Layer 3 of a small transformer language model trained on English Wikipedia (8 layers, counted from 0, width 96).
A neuron's activation on a vector x is GELU(weights . x + bias), where the dot is the dot product.

Input weights of the MLP neurons that the questions are about. A number n stands for n times 0.0089.
n14 (bias -0.302): 23 -13 -4 -21 36 14 10 13 11 -1 -11 -24 -29 -42 19 18 51 11 4 2 13 26 -15 -9 22 34 -15 -9 -1 8 26 -20 -12 0 -11 4 2 10 6 -36 -5 18 22 -18 45 20 -10 -12 19 6 0 -6 -10 19 12 -33 -6 -14 20 6 16 -1 13 -26 -13 -17 32 -2 8 8 4 -13 -15 34 26 -9 -16 -7 -3 23 7 26 -3 -33 33 39 -7 -12 -22 8 7 -19 -7 38 -23 18
n67 (bias -0.157): -32 -13 -4 7 3 0 -19 21 26 -2 3 -8 0 -9 8 -18 -14 -13 23 -13 -40 17 0 14 -6 -10 -11 -6 17 -7 -28 10 -39 25 -27 -3 -20 26 -26 14 23 7 -23 8 -6 -1 -16 -13 -11 3 22 -4 26 32 34 -1 -12 3 -22 -6 2 1 -6 -30 -30 -18 3 -5 -8 4 10 -6 -22 18 14 15 -11 9 -2 25 -11 -2 -14 -15 -26 9 20 11 18 -22 -16 -4 12 -26 -24 -5
n85 (bias -0.128): -13 -24 33 -3 6 24 10 -8 1 1 -30 -7 -4 -13 27 2 -18 12 -17 28 15 1 -18 28 -25 -10 17 -3 37 18 1 9 -9 -13 20 15 27 25 -1 -18 9 -21 -25 -2 26 -14 -12 -23 33 -14 -2 13 -4 24 23 2 12 -9 -27 -5 2 -32 14 8 26 19 2 2 -19 -4 9 1 -17 6 -47 -10 15 -18 -18 0 13 16 5 26 -8 20 -5 -6 0 -25 -1 39 -2 -10 27 -32
n115 (bias -0.135): 16 35 5 -50 -48 -19 7 7 -3 0 -46 -23 35 -11 4 5 29 15 -19 15 18 32 55 31 6 11 -22 -23 1 27 0 30 1 6 -24 13 -22 -22 -4 3 -35 -16 -15 -29 -10 -23 20 -39 4 40 -8 -21 -36 10 22 -9 39 8 1 -14 28 6 -7 28 18 33 -33 16 -42 -13 6 27 15 -6 -6 11 -24 2 32 49 20 16 -3 29 14 -31 -5 -21 17 -17 -9 -21 15 31 -10 8
n123 (bias -0.088): -33 -6 4 -16 2 -17 1 -21 2 38 -11 -2 -28 9 -1 -3 -5 17 3 -9 -25 15 -34 -16 -30 -28 17 -2 -1 21 53 17 -24 22 18 -7 -3 28 7 -26 12 8 -10 -5 -12 14 3 15 -3 -6 30 7 -28 9 20 -30 19 -13 2 22 -5 -4 4 -15 18 -32 11 6 -18 -18 -2 8 1 19 -17 -10 3 11 -4 -7 -36 -1 16 -32 -15 68 6 -1 -19 -14 -5 35 -3 19 26 -7
n137 (bias -0.153): -21 32 0 6 -13 13 6 9 0 -48 13 24 -19 -3 -18 -38 24 -5 -9 -5 -6 -25 -12 -18 -22 -38 0 2 14 22 18 18 22 7 5 35 4 11 -19 6 18 7 -21 -9 15 -14 8 11 -12 -9 20 13 21 -27 2 34 -29 -2 -6 48 12 13 11 -5 42 34 -2 -10 -40 -17 -18 -16 -1 23 -4 10 17 53 -21 29 28 -9 -16 26 14 14 -4 -31 22 30 -4 26 -26 -21 23 -32
n141 (bias -0.173): 6 12 13 -5 -23 -26 2 -3 40 -19 -1 18 6 9 -21 34 28 11 -4 18 1 8 -28 8 -33 5 -13 -11 11 -28 -32 -3 14 -29 6 -19 -18 9 3 25 15 -70 0 21 3 14 24 9 7 23 10 -9 -6 -22 21 -57 -20 -5 21 26 -16 45 22 -21 -11 27 10 -1 9 -18 21 -6 -26 8 12 25 -3 6 29 -13 -31 -1 53 -59 15 -9 8 -1 -1 22 26 -16 31 16 -3 1
n148 (bias -0.168): 15 12 29 -25 -22 2 -30 -7 3 27 18 13 11 -56 -22 52 28 35 1 -16 3 -33 -8 6 -9 23 -35 33 26 23 33 -28 -18 29 -6 -22 -28 -61 -1 -7 -2 -17 22 19 23 46 -16 -16 37 -10 -3 -10 -19 -31 9 -18 -14 35 -29 -24 21 12 -12 22 -36 -3 19 3 -11 16 7 -23 10 -9 -2 -5 21 -5 -3 -1 27 -29 5 -1 -13 40 -8 16 -3 -24 4 2 6 18 -7 -17
n153 (bias -0.037): 8 -4 3 -12 -15 -8 -9 -12 -9 -7 -4 -6 -6 -2 22 26 4 -9 -2 2 32 21 16 13 -9 13 24 -22 25 14 16 -39 -27 3 3 29 -33 -23 -17 27 -9 -12 3 5 -24 36 2 -13 -18 22 6 -18 -2 10 -4 -13 -18 23 -9 -16 -23 25 30 -22 -22 -15 -30 -2 -6 -13 21 -31 8 1 -24 -24 9 -8 -3 20 -2 7 -9 9 -11 26 14 -27 16 11 16 -6 -1 -12 -9 2
n162 (bias -0.043): -14 8 1 7 -27 1 -24 -33 -24 -31 13 7 -6 37 -27 21 27 48 17 -18 -35 29 -13 -42 -9 -26 -35 25 5 11 10 -6 -10 43 -1 -14 40 1 -8 -16 -23 11 7 -23 -8 -34 15 11 1 4 -26 57 -35 4 23 -21 6 3 60 30 0 -20 4 6 -13 -6 -45 -40 8 -33 -59 -3 -18 43 -18 -8 38 14 11 28 0 -2 30 15 -12 -29 19 -1 30 -4 2 34 28 -22 -4 12
n183 (bias -0.240): 37 0 2 -48 -38 14 11 12 -7 -11 -1 -19 -7 -19 -13 30 16 -26 -26 26 33 -36 17 19 -52 -6 -6 4 -10 42 31 -7 -35 12 46 10 20 -7 7 25 -24 6 3 13 7 13 12 -13 18 8 6 8 6 9 12 -2 -33 15 -4 -23 -2 -10 11 -28 -3 -9 3 -9 18 -4 29 28 0 -11 25 0 -20 1 -9 8 -16 -8 13 -15 -19 33 -19 -12 2 22 -32 28 19 21 6 12
n193 (bias -0.102): 20 -18 21 3 -9 4 1 40 26 9 8 -24 -37 -19 -7 2 -18 -20 13 21 22 -12 -13 31 -14 -5 -6 1 41 -37 5 25 8 22 -18 2 38 13 19 -4 7 7 -11 -12 -10 9 -16 9 6 21 11 -21 3 2 18 6 4 -4 0 -15 15 -14 -25 0 10 8 7 8 29 -28 -5 -17 20 20 -11 24 -50 14 14 -18 6 -9 -9 -21 -5 1 -29 -7 -22 12 -3 -14 -16 17 -14 5
n217 (bias -0.058): 46 -21 -18 6 27 -29 -7 8 -17 -2 -6 12 -1 13 -4 19 -10 -16 -10 5 0 -16 22 19 4 -7 -2 -3 10 -28 13 7 10 20 -11 -14 -8 8 1 -5 8 1 -19 6 0 -13 -4 -12 -18 20 -14 17 -11 7 8 -22 14 11 23 -6 -15 -20 -3 -1 34 -8 -16 -10 15 13 -34 -14 26 -26 -21 -46 9 28 -4 12 -23 6 -15 -3 26 24 -19 2 2 -9 -11 2 -4 -5 -11 15
n220 (bias -0.066): 3 6 21 -4 10 -25 -51 19 -24 -13 17 5 -7 25 6 17 4 3 7 -27 23 29 28 0 -31 -33 -17 4 10 -13 -5 1 -11 7 -4 -4 32 -2 -24 -10 -57 11 -12 -12 -8 -15 20 -23 -9 -13 10 -30 34 42 9 14 -21 16 -7 -18 31 9 -3 46 -24 -13 -6 -2 -12 14 8 -1 -1 19 -5 22 -19 23 -6 8 25 -1 -9 28 -48 4 -3 -1 -15 11 12 17 12 -6 11 22
n233 (bias -0.060): -23 -52 3 8 0 -7 9 -9 16 -7 -11 -10 -6 1 -1 -44 12 0 11 9 -27 -7 -5 9 4 21 14 -43 -29 24 -17 -2 -33 9 -4 -11 -2 1 -34 13 15 0 -1 11 -14 2 19 14 9 -20 8 16 7 -6 -2 -3 13 -18 -12 14 5 12 7 28 14 -11 19 -3 4 12 -11 -4 -29 -9 -12 12 -28 -17 7 26 5 3 -10 14 -18 2 3 -23 -2 30 -20 9 23 35 10 7
n248 (bias -0.237): -64 52 34 2 -36 18 -55 -9 -36 -72 -16 44 28 61 -42 10 0 71 70 -3 -19 -4 9 -84 -17 -13 -37 31 10 17 -1 -7 32 25 -1 -3 34 14 -7 37 -56 50 36 -22 -17 -30 29 29 -30 -23 -31 30 -25 -37 -2 -33 -25 -32 -21 14 39 -37 31 9 8 -84 -52 -81 33 -29 -30 -18 -47 95 -44 36 48 -28 -1 13 19 -16 -24 35 -56 -7 7 -55 84 -48 -41 83 23 -21 49 -22
n257 (bias -0.148): 15 2 8 -22 -8 14 -19 16 -6 -10 -27 18 -4 -11 7 9 -4 15 5 32 1 3 -20 -22 -12 30 -21 6 12 9 39 -12 1 2 -11 -12 0 2 25 -10 -6 33 10 6 -9 2 1 24 -29 -7 -9 13 -36 -7 -4 -21 -18 22 6 -16 16 13 5 14 40 10 -13 7 5 -67 -44 -5 -4 49 -58 27 19 7 31 16 -26 -13 2 21 -32 -9 1 -8 54 -41 32 17 -3 -7 3 -4
n259 (bias -0.099): -43 25 38 17 7 8 -26 15 29 -20 -23 23 -6 25 27 -11 7 21 19 -1 19 20 -24 -15 -13 2 -51 -11 33 10 15 -3 26 1 -6 25 8 19 11 1 -3 -3 -15 13 -7 -19 11 -12 -13 0 -55 31 -39 1 14 -29 16 -9 -3 14 33 3 10 26 -27 -5 1 -34 -9 -30 3 -1 -36 34 -62 -11 27 -5 -5 -8 9 23 17 15 7 49 14 3 35 -35 -20 25 -11 -22 15 -14
n260 (bias -0.125): 27 -13 -9 18 0 4 5 -4 -14 5 35 35 -7 -13 -12 42 -4 -5 5 -10 24 2 -7 34 -3 10 -1 -5 -19 -7 37 39 -16 11 7 8 31 -10 -21 17 4 16 -30 -4 -13 3 -5 10 2 22 -5 -19 25 13 24 -13 15 -12 2 40 2 -28 6 -2 -3 5 19 -18 -8 9 22 17 1 -33 18 -14 13 3 21 21 6 23 29 -3 6 -17 24 16 -4 -5 -9 18 12 4 -8 -42
n281 (bias -0.247): -1 5 28 -13 3 -4 -15 11 -8 3 20 4 3 -2 4 7 -7 -2 0 -21 -15 -12 8 24 7 6 -19 12 -7 -30 -5 17 10 7 -16 -11 -12 -7 18 31 5 25 -18 -4 -24 77 11 19 10 -14 3 -19 6 -14 11 -29 32 6 -18 -20 -14 -7 -17 22 -21 -15 33 60 0 17 6 -44 11 -41 6 26 -5 -22 41 -16 -7 -2 -22 2 28 1 8 13 -10 -16 26 -18 -4 -12 22 0
n295 (bias -0.118): -20 9 -23 51 16 13 -19 12 21 -1 -37 1 3 -10 -13 10 16 5 -23 -9 -16 26 37 -26 -15 65 -12 21 -10 -28 9 24 -22 -6 10 15 -12 18 -9 6 2 43 -8 -16 -9 -11 14 46 72 17 1 3 10 -14 21 43 -15 -53 -33 -2 -9 -6 -14 1 40 5 -61 -5 9 -19 -28 -13 -59 -30 30 7 -39 7 21 8 25 11 14 -13 4 4 -2 5 6 5 -19 4 17 -20 -1 -24
n309 (bias -0.153): 27 -24 22 14 -9 -1 -1 20 43 -4 -33 14 15 -7 20 7 -17 -22 -62 -29 -1 19 -8 0 20 6 -23 -15 2 26 21 22 -16 42 -13 16 -23 -17 35 -5 10 39 -4 18 -36 36 -19 -29 16 13 6 6 -38 -2 -1 -4 20 19 5 -9 -13 -1 12 2 -4 7 18 -6 -17 -3 -35 -3 15 19 1 -9 -2 -27 14 -5 4 16 6 -9 4 29 11 -13 8 -17 -9 15 -19 24 -5 -9
n319 (bias -0.154): -23 -3 12 5 -6 -22 2 -15 -29 -35 -13 -11 12 -3 -39 -18 -5 12 -26 2 1 5 16 -13 -14 -5 9 17 37 -3 28 2 -19 -6 30 47 35 -1 24 -16 -33 3 47 22 -3 6 12 69 7 -15 38 -8 -15 -21 -2 17 -3 16 5 9 31 -17 26 24 8 -36 17 1 -6 -1 -14 6 -34 4 -35 -13 -6 20 -12 10 9 25 15 6 -5 10 7 17 24 -20 -23 6 -10 -4 12 -5
n328 (bias -0.175): 1 -17 47 -14 20 4 -31 -28 7 -28 -14 20 9 -10 39 -4 18 -29 -9 -17 -5 5 9 17 14 -3 -19 7 -4 -17 29 3 -7 14 -23 -17 14 8 -5 -3 -12 -1 25 -36 -12 -25 9 24 36 -10 9 -5 -20 -14 2 14 14 -24 5 12 -18 -13 -43 21 0 6 -44 -18 21 10 -24 -27 1 -22 -20 -3 12 -15 1 -14 27 29 7 13 -23 -3 5 0 32 11 16 -6 -13 28 4 -13
n330 (bias -0.112): -11 1 22 -1 -22 -11 -1 8 15 -15 6 -4 -19 13 35 -3 -21 -12 -7 -6 -12 -3 -7 1 -26 -2 -7 28 25 2 7 12 -5 38 0 -2 4 -48 25 3 -15 -9 8 -18 -1 3 5 10 -35 -14 22 -1 -4 32 18 -13 -25 14 -10 -9 -9 -25 6 -27 -5 16 -3 13 -9 13 -10 14 45 -7 -36 -42 -32 11 2 3 -3 27 12 19 -17 -6 6 -4 17 11 -17 -21 2 -28 18 -11
n333 (bias -0.190): 34 35 6 -11 -31 -30 10 -22 -15 12 -4 -33 30 11 22 21 17 -3 -34 19 28 -10 11 11 -16 1 28 8 9 -9 -48 6 7 15 12 -16 48 16 6 7 -14 -3 1 -18 -14 8 40 68 40 20 -9 -7 -37 37 44 -14 -22 -5 -17 1 -30 -44 -6 -15 -43 25 3 -12 -7 -8 9 -28 -1 42 -27 8 -25 23 -52 26 14 -12 21 -37 -15 8 -38 -5 23 8 16 27 1 -17 -36 -36
n335 (bias -0.213): -57 -31 69 -1 -46 -10 14 -10 8 13 33 -20 -9 -4 20 4 -22 20 2 -1 -3 -14 1 30 -10 26 33 -16 -20 -16 -18 15 10 -19 10 4 10 24 18 -5 -51 17 -28 -1 19 -24 22 10 -5 14 -24 11 -1 -3 -3 -1 39 5 1 -18 -42 14 -31 -5 -25 8 14 38 -16 -19 -1 -22 24 -14 26 -27 33 18 17 29 -55 22 -17 29 -4 32 14 -2 -8 -18 -28 -19 1 12 -6 5
n337 (bias -0.177): -1 -15 15 38 55 -8 -16 -1 -7 -2 17 22 -25 -16 -34 14 30 24 18 -15 -1 0 29 -28 -6 7 -15 -20 -23 -9 -4 10 -3 23 -7 0 -13 -3 13 -7 -15 3 1 -15 6 -17 32 -10 -20 -30 -55 -12 8 20 8 19 -6 -12 5 -11 11 35 17 -9 3 -10 28 32 -11 -12 -49 -11 4 21 -17 43 -15 11 -7 1 -30 -16 29 33 13 -1 -4 -43 -16 -12 19 7 1 9 24 31
n341 (bias -0.135): -16 30 65 6 -35 -16 18 22 6 1 33 7 -20 34 -1 20 1 1 -1 14 13 -3 -35 -21 -9 10 -66 21 33 3 3 6 7 57 8 9 -20 17 14 -22 -11 20 3 5 -30 -23 9 5 -17 0 -74 2 -5 21 -1 -23 12 -5 -6 -2 28 -1 7 -17 -26 -39 -20 -4 -52 20 -3 23 -31 34 -62 -1 15 -11 -18 -1 22 30 22 25 -11 20 -10 -12 30 -46 -10 17 1 -28 39 6
n361 (bias -0.096): 8 11 -6 8 -20 18 -1 1 6 11 -21 10 -5 19 -5 -8 -2 -1 4 -13 16 -20 -20 -18 6 44 -2 9 5 5 19 -15 -46 -1 26 -24 14 17 -39 -5 -8 -3 18 -36 -21 6 15 1 -4 -22 15 13 -44 20 5 20 26 -3 -17 4 11 -31 2 26 14 -4 -17 -12 1 -52 -6 -6 28 -3 10 9 24 36 23 -7 -25 35 29 26 -25 10 10 -24 24 4 -15 8 29 -27 10 10
n366 (bias -0.173): 1 -18 35 -18 20 -9 -26 -5 -2 -17 3 -20 14 -7 -10 11 15 -33 29 -6 -42 11 22 -6 0 13 -21 12 11 22 -27 4 -12 -27 -4 -4 4 -5 -9 -11 -39 14 -17 12 19 -25 -26 -5 -11 -8 15 -8 -23 -13 25 13 -33 -27 -9 25 -4 3 -18 16 -12 22 -3 -3 9 6 -9 -14 4 -13 -14 10 -21 -9 -3 3 6 5 23 -9 -69 1 2 22 18 -29 23 -10 -1 -5 -23 -9
n383 (bias -0.072): -34 -7 -1 5 -39 12 -18 -6 0 17 22 -24 39 -8 18 5 -5 7 -3 -8 -6 -17 -11 8 20 -17 2 -25 18 43 -10 -26 -1 -2 -19 45 -3 -18 3 -2 -6 39 15 -18 -28 -8 17 54 -24 6 -8 9 7 7 -5 18 46 -14 3 25 14 -9 4 6 -18 -59 -21 -5 28 31 1 -7 12 12 -6 -7 7 -9 -34 2 17 27 14 -9 18 -4 6 6 -7 -2 2 27 -2 -19 59 -14

Each question shows a token from some text and the vector x that enters the MLP there. A number n stands for n times 0.043.

"=": 21 -1 -13 61 26 -9 31 -33 -16 33 4 -19 -39 2 -2 9 -12 9 -18 22 30 8 -9 -27 9 -12 -1 7 2 -1 13 9 -12 25 -14 21 -6 21 31 -12 -26 11 -13 2 12 -36 25 -11 -5 -27 16 9 -29 -6 -5 -15 2 -1 -6 8 26 5 46 -19 9 7 -21 11 -7 10 4 -14 -2 -6 -11 11 32 -27 -19 -25 10 -4 -24 17 -6 -5 1 19 2 -13 -27 -29 -8 -11 -9 19
Which of these neurons fires most? n341

" from": 4 6 -6 18 0 -17 3 -18 -2 27 -30 -3 -16 -8 -8 0 -21 -18 -14 1 62 -1 -13 -27 46 -23 23 19 9 5 8 -2 -13 -5 -31 9 -9 13 62 -5 -11 1 -4 6 4 -12 45 -10 -26 -6 6 10 -28 -4 -4 -10 -30 13 -21 -5 10 -7 36 -1 -16 3 0 7 5 7 -7 3 7 -26 -3 -11 17 -8 -8 -43 18 0 13 11 13 -17 -10 6 -11 -3 13 17 -6 2 -10 32
Which of these neurons fires most? n309

" D": 3 17 -26 41 0 -16 42 -49 -9 43 -6 16 -36 -7 -5 -10 -7 -20 -2 24 19 34 -2 -1 55 -15 24 5 6 -4 -7 -12 -27 9 -21 -20 -10 20 8 -13 -27 5 -10 20 -4 3 20 -9 -23 -21 14 17 -10 -23 7 -6 -13 2 -34 -4 -18 43 21 -6 1 -4 -4 -56 9 13 -14 -23 32 -19 26 4 20 0 -23 -34 19 -3 6 18 -1 -18 5 7 14 24 -23 -2 26 9 -10 26
The two highest activations, in order: n361, n153

" be": -12 10 -20 8 20 6 31 5 0 13 -33 -7 -48 8 -2 9 -27 -40 42 13 35 -13 0 -20 4 -38 54 22 -6 0 -5 -11 -6 -6 -41 4 -26 -14 48 -25 5 22 -12 -8 -18 -12 9 32 -8 4 -6 21 -11 -23 12 -9 -10 9 -5 -19 -17 6 5 3 -2 -11 -7 -2 37 -2 2 5 -1 -13 12 -11 16 -3 -16 -30 21 10 -10 30 -5 0 -3 26 4 -9 -10 10 5 -5 12 26
Which neuron fires most, and how strongly? n383, at about 1.1

"ig": -18 8 17 1 8 3 42 -33 -19 23 3 -16 -22 -7 12 27 -2 -6 -11 16 12 8 -22 -24 75 -8 49 27 -30 5 -16 25 -19 12 -44 13 -12 0 5 -14 -14 17 -10 14 -1 -34 15 12 -14 -11 23 20 -28 -23 -3 8 -20 7 -21 -9 -1 27 0 -1 -2 44 2 -9 -12 9 8 2 -10 15 15 5 26 -20 -15 -20 0 -18 -21 -45 -6 -25 37 43 -6 28 -27 6 2 18 6 -12
Which of these neurons fires most? n335

"change": -34 -5 -15 31 -3 22 7 7 -25 34 -8 7 -37 5 -39 -8 19 -28 12 33 35 24 2 -3 48 -30 35 -30 3 -24 1 -12 -28 -18 -33 -34 6 15 18 -23 -13 9 -7 11 14 1 3 -8 -33 -31 41 3 17 6 7 5 -9 16 -42 4 6 2 13 17 -6 28 -11 -22 24 -3 -1 18 17 -8 10 -8 -2 -31 -6 -14 29 -22 -22 18 -12 -35 9 28 1 5 -1 9 10 15 -22 16
The two highest activations, in order: n220, n233

" Sam": 28 2 -27 24 21 -7 65 -44 -27 2 -5 -30 -37 -19 -14 21 2 -12 28 49 -2 13 -4 -42 17 -4 42 19 -35 -18 3 1 -17 7 -16 5 8 14 17 3 -21 7 15 17 8 -5 11 -16 -16 -8 21 13 -11 8 3 16 0 10 -14 4 0 41 17 -2 14 12 -24 -42 -1 21 -7 -6 13 -25 29 9 19 -14 -40 -24 19 -9 -29 -16 4 -25 11 3 0 11 -16 9 -7 -4 -31 15
Which neuron fires most, and how strongly? n14, at about 0.46

"day": 17 17 -20 3 -23 15 29 -23 -13 13 9 -29 -12 5 -44 -19 -1 -26 7 61 28 -7 -14 -12 19 -21 57 13 -11 -14 1 -9 5 -31 -23 -7 -8 -4 41 -17 -12 9 19 -6 0 -1 9 -1 -58 -22 27 -7 -3 4 -2 -8 -19 3 -18 -4 -2 22 14 -1 14 21 -19 -8 41 3 -8 12 31 -21 21 3 10 -25 -2 -23 23 -15 -6 3 11 -10 3 -10 5 58 -31 -14 12 -10 -5 40
Which of these neurons fires most? n183

"als": -29 -4 -20 18 -11 -12 37 4 -24 14 -13 -7 -34 9 -26 -8 2 -25 2 33 15 27 6 -28 -12 -17 44 38 -8 -11 -17 5 7 9 -34 -30 3 3 61 -15 -13 6 17 7 -9 -19 3 -26 -24 -13 30 -3 -8 -15 8 -6 -10 25 -28 -7 -2 -5 34 11 -5 7 -9 -10 5 19 34 8 -2 4 16 -5 14 -54 4 -33 28 -1 -15 11 16 -17 6 34 -14 22 -19 10 3 0 1 9
The three highest activations, in order: n330, n319, n248

" II": -7 12 -38 33 -4 5 28 -36 15 36 -26 -18 -30 -6 -9 -6 14 -2 -12 41 28 17 -17 -21 25 -9 39 13 4 -2 -1 5 -18 -20 -21 -2 -6 4 20 4 -27 5 2 2 3 -6 41 0 -33 -21 31 -17 -8 -23 -26 -14 -9 19 -10 -13 -4 26 34 7 -15 -10 8 -31 24 10 2 7 12 -4 5 -21 14 -43 -7 -12 15 -8 17 4 11 -44 -14 -2 17 78 -4 -13 15 -5 -7 26
Which of these neurons fires most? n153

" era": -10 5 -6 35 24 6 14 -19 -21 2 -16 -6 -42 -9 -43 -9 13 0 9 20 19 9 -7 -10 40 -16 52 30 2 -17 -3 18 -10 -16 -38 1 5 -10 48 9 -18 8 -9 10 3 -31 17 -15 -19 -23 36 -6 -9 4 -8 1 -9 13 -33 -18 2 -18 30 19 -14 22 -18 -8 20 -12 18 -3 2 -14 -9 0 -2 -55 13 -25 30 -4 -7 19 14 -26 -6 31 -6 23 3 -8 -14 19 3 18
The two highest activations, in order: n319, n193

" as": -5 -2 -24 24 23 -10 2 -12 -5 36 -55 -8 -52 9 -17 29 -12 -27 6 14 9 2 5 -40 16 -18 23 14 20 -5 -20 -4 -16 -1 -23 19 6 -1 53 -10 -13 -9 -23 -2 2 -34 24 6 -15 18 -15 3 -13 -17 -13 -3 -13 14 -14 -7 8 -8 18 13 14 21 -14 5 23 -6 9 14 -7 -10 17 16 15 -18 3 -15 9 0 9 35 18 -25 -4 21 -12 13 -15 13 -21 2 -18 34
The two highest activations, in order: n337, n295

".\n\n": 3 18 8 31 2 -9 16 -9 19 11 -2 -3 -45 -1 -8 21 -2 -27 -12 40 31 3 -13 -3 2 -10 -25 15 26 7 -9 -2 -6 20 -27 9 -11 8 26 -16 -24 9 -19 1 0 -27 35 3 -21 -29 -17 17 -47 0 -8 -6 5 22 -19 -5 9 11 27 11 -13 -8 -7 1 -2 -7 13 17 -7 -7 -8 9 23 -37 -22 -30 38 18 -3 15 10 7 -13 17 -6 3 -2 8 -7 -33 -1 9
Which of these neurons fires most? n341

" each": -1 7 -2 33 5 -1 31 -11 -1 41 -38 7 -13 4 -6 -5 12 -23 -14 25 28 6 7 -22 23 -23 15 7 5 -11 17 16 -35 -12 -53 3 -33 4 63 -11 -5 -7 -18 4 1 1 31 -19 -19 -12 3 11 -18 -11 20 -9 -17 3 -15 -26 -6 -2 19 -10 -9 11 14 -17 -14 12 -24 -17 1 -5 17 3 13 -21 -3 -41 7 -8 9 12 17 -25 12 25 25 -9 -4 2 12 -7 5 32
Which neuron fires most, and how strongly? n309, at about 2.3

"ar": -18 27 -7 12 6 -8 24 -19 -29 20 -17 1 -4 -22 -20 19 -24 3 -4 11 -21 11 5 -13 46 -17 32 22 -36 14 12 5 2 -24 -6 -45 -17 14 48 -20 -15 15 1 1 -1 -10 26 -11 -42 -3 4 -6 -21 4 27 -13 -23 32 -17 -9 -26 46 10 16 -7 16 -3 -28 0 26 28 1 16 -14 15 13 45 -11 17 -38 14 -17 -8 -10 9 -8 -5 18 -19 31 -42 -21 -5 11 0 3
Which of these neurons fires most? n335

"-w": -21 27 -5 -21 1 -10 6 -18 -24 9 -28 -13 -18 -4 -21 8 3 -51 19 23 46 1 6 1 54 -40 64 15 -26 -12 8 -13 0 -10 -50 -23 -6 7 -2 -34 -7 -5 -26 -1 -4 4 18 2 -4 -21 15 3 0 -5 8 -4 -6 2 -14 -18 2 27 3 21 -6 19 -11 10 6 38 -9 -4 20 -14 -5 24 34 -44 5 -27 38 8 22 14 5 13 -5 9 -18 22 -6 -22 20 3 -10 5
Which of these neurons fires most? n328

" in": 3 -12 -22 18 -3 -17 5 -19 7 10 -13 -16 -32 -10 -17 3 -22 -26 -8 21 50 -6 -1 -9 21 -12 21 23 -11 25 5 -7 -18 -2 -39 1 -21 23 70 -6 -11 -4 -8 12 14 -18 30 0 -15 -21 13 12 -23 -11 22 -10 -8 12 -21 -7 7 -13 31 8 -9 18 -12 10 3 -3 11 -4 -6 -7 -14 8 21 -5 0 -43 33 -13 13 16 -1 -27 -10 0 11 2 -2 19 -1 -1 -8 12
The three highest activations, in order: n257, n85, n319

" ": -4 13 13 27 14 -7 17 -25 -4 36 -18 4 -29 -15 9 2 -31 -15 13 29 32 22 1 -2 -5 5 33 53 -8 2 -9 16 -30 -12 -56 23 11 4 6 -4 -27 -2 -22 2 28 -29 28 -12 -30 -22 7 14 -9 -21 -11 -5 -10 -1 -20 1 -19 14 1 23 4 -2 -14 -18 -9 -10 16 25 0 -10 13 -23 9 -42 -3 -15 38 -7 0 18 17 -36 3 25 -32 23 4 -4 22 -1 -4 0
Which neuron fires most, and how strongly? n85, at about 1.1

" students": -36 -21 -22 17 -5 1 44 12 -46 3 3 2 -14 -1 -38 -13 9 -26 -8 31 24 12 7 -19 10 -29 21 30 -15 -16 3 -3 4 19 -45 -14 9 14 37 -13 -19 22 8 5 -8 -11 35 -8 -11 -28 30 11 -31 -10 2 -1 -4 11 -47 0 -9 -8 10 9 0 -8 -2 -8 8 4 4 23 3 6 45 3 -11 -35 -11 -34 21 -20 9 5 16 -19 0 41 4 7 16 8 1 -1 -11 32
Which neuron fires most, and how strongly? n319, at about 1.2

" the": 3 3 5 36 10 -5 20 -12 -6 7 1 -13 -35 -19 1 11 -3 -28 -29 30 55 16 5 -3 29 -28 10 29 -1 -11 2 7 -27 2 -42 12 -9 11 67 -5 -10 -18 -4 0 -7 -35 24 -12 -27 -1 -4 24 -22 -4 10 -5 -11 -4 -19 -12 -1 7 11 -1 7 9 4 -19 8 12 -18 -7 12 -18 -2 11 24 -36 -12 -25 5 -7 9 13 15 -29 -4 16 -7 -7 -11 6 12 -1 7 14
Which of these neurons fires most? n337

" on": -7 5 -19 27 -5 -2 12 -19 3 30 -27 -17 -25 -31 -21 3 -28 -35 -9 26 42 9 1 -9 20 -42 59 15 7 1 -7 -8 -1 -31 -12 -10 -10 16 63 -7 -3 -1 -7 10 7 -9 25 1 -20 -21 15 17 -10 -8 -1 -16 -14 3 -36 14 5 -30 28 -1 1 32 -4 -7 32 13 -8 -6 4 2 5 10 -2 -33 -3 -33 30 -13 6 3 -2 -32 -18 7 -1 16 20 4 13 -2 -2 24
Which neuron fires most, and how strongly? n333, at about 1.3

" is": -21 7 -23 1 10 -10 27 15 -28 19 -11 4 -42 -5 -12 -4 -9 -23 9 4 34 7 -1 -18 9 -29 54 22 -9 -2 -6 -3 -17 -11 -42 19 8 -14 60 -24 -6 9 -8 -7 -4 -22 26 16 9 -5 6 12 -24 -49 -1 7 -5 15 -22 -13 -14 11 30 18 2 -5 -4 22 11 10 15 8 17 11 18 -15 13 -31 -22 -41 24 -7 7 9 -1 -18 10 26 -15 -1 -6 0 -1 12 -16 17
Which neuron fires most, and how strongly? n319, at about 1.4

" C": 4 -3 -24 38 10 -3 41 -37 -11 39 -1 -19 -34 -12 2 7 -1 -12 7 45 21 19 -16 8 29 -9 12 11 7 20 -17 8 -14 -12 -28 -7 -14 12 5 14 -21 20 -32 -11 -3 -30 1 -11 -21 -8 21 11 2 -29 -7 -9 -14 -2 -43 13 -17 38 26 0 -7 5 20 -45 -10 21 -23 -11 10 -9 17 10 41 -31 -21 -23 37 -6 5 -1 6 -25 -2 44 -8 27 3 13 4 11 -19 3
The three highest activations, in order: n260, n233, n366

" to": -3 10 -29 22 -8 -21 38 17 5 38 -15 -21 -21 -9 -18 -12 -1 -2 9 29 42 21 12 -24 35 -31 3 7 -7 14 -8 4 9 0 -32 12 7 1 48 0 -3 -5 -15 1 -5 -8 38 -10 -42 -20 -7 -1 -30 -3 3 -11 -14 16 -8 -18 0 -13 22 2 0 8 -34 -8 8 11 6 7 23 -22 -4 -7 20 10 5 -41 30 -13 26 22 -5 -19 1 -3 0 8 -31 -8 -1 -9 -9 17
Which of these neurons fires most? n115

"en": 4 4 -5 17 -4 0 19 -17 -28 37 -12 -7 -46 -10 -8 13 -5 -32 0 29 23 18 -18 -33 51 2 27 19 14 3 -6 -9 -6 -11 -16 -28 -8 0 48 -18 -10 35 -3 10 -9 -20 5 -30 -24 -27 23 -5 -34 -27 16 4 -21 26 0 -41 -11 34 -9 13 22 26 1 -2 10 -4 4 -1 22 1 6 -5 10 -34 0 -14 24 -8 -4 -14 -2 -24 -7 33 -6 13 20 6 12 2 5 14
Which of these neurons fires most? n257